Layer 6 of a small transformer language model trained on English Wikipedia (10 layers, counted from 0, width 64).
A neuron's activation on a vector x is SiLU(gate . x) times (in . x), where the dot is the dot product.
The model reads these tokens: " dec" "ides" " to" " for" "g" "ive" " Sus" "an" " and"

The vector x that enters this layer's MLP at each token. A number n stands for (n - 128) times 0.015.
0 " dec": 145, 134, 142, 142, 137, 190, 141, 166, 136, 138, 146, 132, 117, 170, 134, 134, 117, 115, 153, 162, 96, 115, 110, 80, 171, 91, 110, 107, 91, 160, 125, 126, 107, 91, 115, 168, 125, 142, 88, 142, 211, 29, 154, 110, 72, 100, 154, 123, 130, 147, 156, 192, 92, 122, 124, 116, 89, 104, 142, 77, 124, 116, 122, 81
1 "ides": 102, 101, 120, 130, 153, 140, 147, 134, 133, 115, 131, 144, 160, 133, 127, 120, 139, 129, 168, 102, 158, 129, 114, 98, 178, 103, 148, 124, 97, 179, 98, 141, 132, 88, 86, 126, 137, 171, 112, 134, 222, 85, 169, 108, 101, 129, 157, 147, 177, 95, 137, 156, 81, 91, 148, 122, 86, 126, 161, 125, 101, 159, 104, 73
2 " to": 123, 103, 159, 144, 177, 118, 150, 116, 146, 117, 140, 135, 105, 109, 139, 113, 116, 110, 165, 143, 106, 126, 163, 135, 97, 93, 247, 106, 148, 172, 117, 123, 142, 105, 124, 121, 128, 138, 132, 144, 159, 101, 165, 86, 63, 117, 159, 144, 137, 86, 137, 137, 83, 99, 128, 164, 119, 118, 148, 109, 142, 117, 140, 148
3 " for": 139, 102, 185, 123, 183, 157, 151, 106, 143, 126, 161, 136, 100, 132, 131, 119, 134, 119, 156, 136, 136, 138, 167, 125, 88, 73, 223, 110, 143, 173, 135, 107, 146, 109, 107, 151, 137, 154, 130, 121, 164, 115, 168, 103, 86, 114, 163, 163, 148, 90, 132, 138, 86, 111, 125, 134, 108, 146, 159, 118, 156, 129, 110, 186
4 "g": 135, 114, 146, 143, 161, 131, 121, 91, 124, 127, 130, 109, 148, 118, 156, 158, 133, 84, 180, 165, 137, 149, 172, 158, 144, 64, 159, 74, 158, 173, 120, 94, 161, 148, 124, 149, 189, 133, 133, 126, 138, 111, 135, 85, 120, 128, 144, 150, 120, 149, 134, 168, 78, 57, 72, 98, 88, 99, 165, 119, 116, 144, 111, 155
5 "ive": 112, 86, 170, 114, 193, 164, 152, 116, 113, 120, 110, 122, 156, 90, 120, 121, 151, 105, 162, 125, 147, 129, 148, 148, 129, 109, 190, 132, 149, 183, 129, 88, 145, 141, 114, 140, 188, 144, 119, 85, 116, 93, 162, 139, 110, 133, 141, 167, 126, 161, 149, 148, 78, 110, 92, 164, 133, 188, 127, 113, 108, 152, 81, 148
6 " Sus": 140, 71, 155, 101, 131, 144, 139, 115, 112, 139, 117, 108, 86, 110, 179, 128, 110, 180, 161, 117, 126, 134, 103, 119, 108, 78, 120, 105, 87, 157, 117, 113, 158, 113, 87, 159, 145, 151, 166, 101, 129, 64, 155, 151, 126, 127, 69, 159, 120, 159, 98, 122, 68, 91, 83, 119, 133, 130, 139, 94, 114, 121, 120, 152
7 "an": 104, 105, 182, 130, 178, 133, 146, 117, 118, 114, 186, 136, 154, 82, 175, 112, 127, 159, 98, 155, 139, 124, 157, 132, 111, 89, 131, 133, 133, 175, 89, 111, 150, 159, 119, 124, 159, 134, 121, 95, 94, 77, 113, 135, 122, 114, 63, 136, 155, 159, 169, 131, 83, 86, 98, 87, 113, 151, 150, 79, 121, 131, 129, 153
8 " and": 114, 61, 202, 121, 204, 128, 150, 108, 114, 137, 166, 138, 97, 114, 171, 121, 139, 137, 130, 150, 125, 106, 111, 145, 114, 113, 223, 145, 169, 163, 122, 99, 117, 114, 120, 128, 124, 113, 135, 118, 130, 88, 129, 155, 85, 117, 125, 152, 136, 125, 124, 154, 76, 123, 114, 172, 110, 110, 144, 123, 141, 113, 134, 143

Each question shows the input weights of one neuron of the MLP. A number n stands for (n - 128) times 0.012.

n182 gate: 112, 83, 143, 113, 101, 93, 109, 62, 110, 154, 120, 147, 180, 131, 162, 128, 75, 135, 110, 153, 100, 181, 111, 99, 179, 129, 148, 105, 117, 112, 91, 71, 106, 107, 137, 95, 143, 102, 133, 109, 121, 173, 131, 107, 110, 152, 137, 123, 172, 109, 141, 92, 169, 115, 130, 132, 136, 132, 141, 148, 149, 100, 120, 137
n182 in: 171, 131, 94, 114, 115, 123, 110, 100, 99, 128, 157, 130, 157, 115, 133, 74, 109, 116, 130, 136, 133, 104, 113, 145, 120, 108, 136, 95, 110, 123, 135, 155, 146, 103, 136, 137, 105, 103, 154, 94, 139, 169, 109, 128, 107, 169, 173, 136, 133, 147, 110, 140, 123, 129, 109, 135, 123, 115, 147, 140, 128, 162, 149, 91
Which token does this neuron like most? 5 "ive"

n41 gate: 114, 133, 145, 120, 122, 152, 124, 91, 85, 144, 139, 85, 135, 128, 149, 87, 106, 118, 123, 139, 141, 144, 111, 136, 98, 155, 166, 158, 83, 96, 171, 122, 146, 144, 132, 120, 138, 127, 122, 168, 159, 118, 97, 130, 166, 111, 131, 113, 138, 107, 135, 136, 170, 110, 88, 138, 96, 136, 147, 151, 91, 154, 117, 144
n41 in: 117, 128, 121, 99, 133, 137, 147, 180, 149, 151, 114, 162, 138, 97, 119, 158, 151, 149, 130, 121, 124, 111, 92, 118, 102, 131, 94, 129, 126, 106, 118, 98, 116, 169, 125, 155, 127, 138, 141, 98, 113, 120, 163, 137, 121, 111, 138, 127, 123, 130, 137, 116, 127, 138, 136, 120, 144, 113, 159, 113, 149, 109, 156, 103
Which token does this neuron like most? 2 " to"

n73 gate: 154, 131, 142, 127, 148, 138, 131, 137, 95, 141, 118, 120, 123, 112, 96, 153, 144, 138, 133, 111, 122, 130, 105, 143, 158, 116, 106, 132, 131, 148, 110, 130, 111, 98, 144, 118, 84, 87, 126, 141, 158, 142, 137, 139, 72, 114, 133, 98, 149, 134, 125, 144, 149, 117, 101, 123, 131, 117, 129, 152, 126, 103, 131, 102
n73 in: 121, 131, 90, 164, 130, 121, 135, 148, 114, 144, 103, 142, 138, 100, 157, 103, 108, 151, 168, 112, 115, 110, 114, 114, 149, 100, 130, 147, 115, 111, 132, 92, 136, 157, 109, 151, 105, 101, 140, 156, 128, 146, 180, 123, 96, 114, 104, 143, 130, 121, 127, 142, 176, 112, 127, 155, 108, 115, 85, 129, 158, 97, 145, 132
On which three tokens does it fire most, strongest first? 0 " dec", 7 "an", 5 "ive"

n92 gate: 105, 141, 105, 112, 138, 158, 163, 152, 147, 139, 147, 164, 138, 87, 121, 141, 80, 107, 169, 125, 129, 117, 158, 113, 118, 157, 145, 142, 135, 166, 126, 99, 104, 153, 121, 116, 97, 139, 150, 134, 126, 156, 138, 165, 134, 138, 163, 149, 135, 148, 117, 99, 147, 142, 101, 149, 143, 139, 178, 149, 130, 139, 114, 148
n92 in: 87, 167, 140, 144, 105, 138, 142, 120, 142, 152, 124, 138, 106, 106, 149, 148, 128, 104, 164, 96, 135, 145, 113, 133, 146, 130, 105, 122, 157, 95, 155, 127, 99, 120, 121, 114, 156, 127, 135, 150, 114, 120, 153, 154, 101, 150, 149, 92, 134, 131, 130, 146, 140, 80, 124, 139, 144, 125, 115, 95, 78, 119, 92, 116
Which token does this neuron like most? 5 "ive"

n142 gate: 155, 150, 119, 126, 128, 155, 130, 121, 134, 160, 142, 102, 133, 153, 111, 179, 92, 103, 136, 137, 142, 99, 122, 121, 161, 148, 103, 163, 100, 140, 116, 192, 137, 110, 103, 140, 110, 90, 113, 144, 138, 152, 129, 135, 118, 127, 118, 124, 162, 106, 140, 125, 125, 154, 164, 125, 127, 102, 106, 119, 125, 112, 122, 124
n142 in: 141, 109, 111, 175, 138, 135, 108, 128, 124, 129, 152, 106, 162, 125, 115, 108, 124, 104, 93, 149, 89, 141, 79, 101, 181, 139, 139, 119, 118, 136, 156, 186, 141, 139, 132, 133, 143, 117, 104, 136, 161, 123, 142, 140, 101, 145, 139, 129, 119, 149, 142, 144, 139, 95, 129, 127, 139, 132, 122, 110, 122, 139, 109, 145
On which token does it fire most, and how strongly? 0 " dec", at about 2.6

n126 gate: 93, 177, 75, 180, 82, 153, 115, 105, 106, 144, 142, 161, 142, 114, 78, 132, 139, 117, 116, 130, 138, 145, 88, 130, 154, 132, 140, 150, 140, 118, 140, 112, 83, 119, 137, 94, 141, 154, 133, 145, 131, 115, 139, 95, 130, 137, 151, 175, 130, 130, 88, 135, 139, 113, 169, 92, 110, 138, 150, 158, 113, 80, 101, 142
n126 in: 104, 108, 152, 161, 124, 131, 151, 134, 114, 136, 124, 131, 108, 59, 127, 157, 150, 134, 112, 185, 127, 115, 136, 138, 131, 142, 127, 138, 103, 138, 123, 160, 135, 123, 148, 125, 153, 123, 113, 100, 144, 121, 122, 84, 93, 122, 134, 131, 139, 103, 125, 112, 106, 145, 131, 102, 145, 70, 98, 153, 135, 120, 160, 108
On which three tokens does it fire most, strongest first? 1 "ides", 5 "ive", 6 " Sus"

n62 gate: 112, 185, 142, 173, 99, 103, 112, 161, 83, 132, 139, 114, 103, 143, 156, 145, 135, 161, 121, 119, 137, 154, 135, 136, 87, 129, 161, 151, 137, 101, 119, 126, 133, 87, 120, 144, 95, 87, 105, 146, 134, 134, 140, 112, 113, 109, 115, 146, 172, 138, 171, 136, 77, 129, 151, 126, 120, 113, 164, 142, 133, 139, 158, 194
n62 in: 120, 98, 145, 176, 126, 129, 147, 117, 113, 133, 169, 109, 97, 93, 118, 92, 128, 127, 149, 126, 120, 148, 112, 117, 123, 94, 114, 140, 139, 96, 165, 121, 113, 138, 109, 131, 96, 104, 111, 117, 144, 148, 142, 161, 133, 154, 107, 133, 113, 120, 105, 176, 133, 132, 96, 143, 116, 96, 115, 119, 157, 104, 132, 85
On which token does it fire most, and how strongly? 8 " and", at about 1.2

n44 gate: 97, 118, 140, 134, 107, 79, 186, 119, 135, 144, 130, 104, 124, 117, 133, 146, 125, 104, 125, 159, 126, 166, 120, 93, 94, 175, 125, 140, 134, 104, 124, 146, 175, 155, 82, 142, 135, 124, 117, 133, 142, 185, 129, 116, 138, 137, 155, 100, 126, 154, 132, 158, 132, 160, 108, 108, 126, 105, 129, 143, 125, 97, 146, 164
n44 in: 171, 120, 98, 142, 161, 150, 121, 166, 168, 145, 78, 120, 164, 126, 142, 150, 96, 107, 146, 97, 120, 116, 105, 106, 174, 121, 184, 125, 149, 167, 120, 100, 124, 100, 166, 125, 106, 97, 131, 129, 120, 124, 133, 109, 151, 127, 97, 157, 138, 167, 116, 124, 136, 149, 120, 132, 108, 132, 133, 141, 135, 158, 151, 142
Which token does this neuron like most? 7 "an"

n147 gate: 177, 164, 132, 153, 112, 133, 143, 112, 110, 145, 88, 115, 100, 138, 107, 132, 129, 163, 135, 143, 108, 125, 109, 119, 111, 166, 138, 85, 114, 117, 130, 164, 113, 117, 141, 126, 106, 111, 147, 116, 118, 117, 113, 139, 162, 137, 127, 131, 118, 151, 103, 113, 133, 170, 114, 140, 107, 163, 112, 116, 103, 95, 137, 109
n147 in: 107, 117, 149, 128, 93, 116, 119, 146, 141, 120, 109, 135, 131, 137, 139, 114, 113, 106, 179, 134, 139, 145, 133, 107, 150, 128, 98, 139, 110, 137, 108, 133, 109, 105, 125, 114, 161, 141, 131, 157, 142, 152, 111, 128, 118, 152, 128, 117, 119, 129, 132, 137, 129, 110, 128, 96, 129, 106, 128, 141, 127, 89, 94, 97
Which token does this neuron like most? 8 " and"

n151 gate: 134, 95, 95, 161, 164, 147, 139, 153, 133, 136, 66, 107, 135, 91, 124, 126, 146, 159, 130, 113, 155, 128, 107, 157, 179, 147, 115, 121, 118, 141, 138, 146, 130, 92, 130, 149, 118, 157, 91, 112, 144, 168, 125, 121, 158, 105, 115, 124, 164, 116, 67, 92, 122, 96, 175, 116, 144, 143, 110, 115, 84, 156, 135, 147
n151 in: 145, 141, 132, 136, 119, 151, 148, 145, 165, 129, 104, 94, 138, 144, 124, 178, 119, 113, 93, 146, 98, 112, 129, 154, 151, 102, 159, 152, 94, 140, 166, 99, 119, 129, 92, 107, 132, 130, 105, 113, 119, 135, 105, 150, 120, 100, 154, 128, 96, 116, 159, 163, 127, 131, 62, 132, 132, 132, 125, 116, 109, 118, 130, 141
Which token does this neuron like most? 5 "ive"

n82 gate: 89, 117, 84, 113, 148, 143, 149, 137, 124, 109, 133, 146, 187, 100, 106, 109, 110, 169, 126, 137, 123, 154, 105, 126, 140, 152, 143, 160, 153, 124, 138, 119, 108, 134, 144, 96, 140, 123, 164, 100, 101, 129, 106, 119, 176, 164, 150, 146, 133, 89, 98, 83, 133, 178, 117, 142, 126, 126, 114, 119, 113, 129, 112, 103
n82 in: 132, 121, 92, 97, 130, 164, 120, 182, 152, 143, 97, 124, 179, 124, 125, 110, 138, 127, 103, 148, 127, 113, 125, 123, 111, 87, 146, 145, 133, 132, 149, 117, 127, 145, 95, 85, 139, 89, 152, 134, 147, 146, 124, 108, 140, 145, 118, 160, 147, 123, 102, 133, 95, 132, 133, 132, 116, 123, 176, 133, 118, 123, 147, 126
Its two highest activations, in order, are on tokens 5 "ive", 0 " dec"

n119 gate: 125, 184, 140, 121, 144, 174, 75, 128, 143, 146, 105, 123, 168, 137, 157, 130, 100, 111, 161, 140, 126, 113, 143, 136, 107, 161, 173, 87, 114, 177, 146, 119, 114, 157, 146, 84, 117, 118, 139, 129, 85, 137, 117, 97, 120, 175, 187, 66, 126, 125, 131, 123, 115, 100, 134, 133, 182, 118, 152, 116, 174, 104, 101, 111
n119 in: 122, 162, 57, 101, 102, 121, 117, 111, 114, 115, 148, 146, 94, 121, 117, 79, 125, 119, 134, 120, 122, 142, 73, 160, 143, 146, 118, 126, 125, 144, 148, 128, 121, 89, 160, 157, 159, 142, 123, 125, 143, 63, 148, 153, 155, 92, 109, 123, 94, 87, 155, 152, 87, 149, 109, 128, 143, 120, 136, 110, 129, 142, 118, 143
Which token does this neuron like most? 7 "an"

n88 gate: 158, 162, 143, 113, 74, 88, 106, 132, 163, 95, 146, 145, 80, 118, 154, 133, 129, 129, 141, 173, 156, 131, 120, 129, 94, 130, 143, 110, 172, 149, 103, 150, 74, 131, 136, 154, 113, 112, 125, 80, 105, 133, 127, 108, 130, 117, 177, 126, 119, 116, 116, 93, 141, 120, 145, 94, 109, 169, 154, 149, 133, 133, 153, 155
n88 in: 136, 123, 135, 150, 114, 105, 123, 131, 92, 150, 103, 115, 147, 147, 108, 131, 116, 143, 113, 118, 108, 120, 133, 125, 171, 136, 121, 113, 127, 117, 118, 179, 123, 150, 134, 143, 144, 125, 115, 179, 105, 140, 170, 147, 121, 126, 155, 76, 130, 135, 138, 96, 62, 110, 156, 126, 118, 133, 165, 125, 132, 107, 123, 139
Which token does this neuron like most? 5 "ive"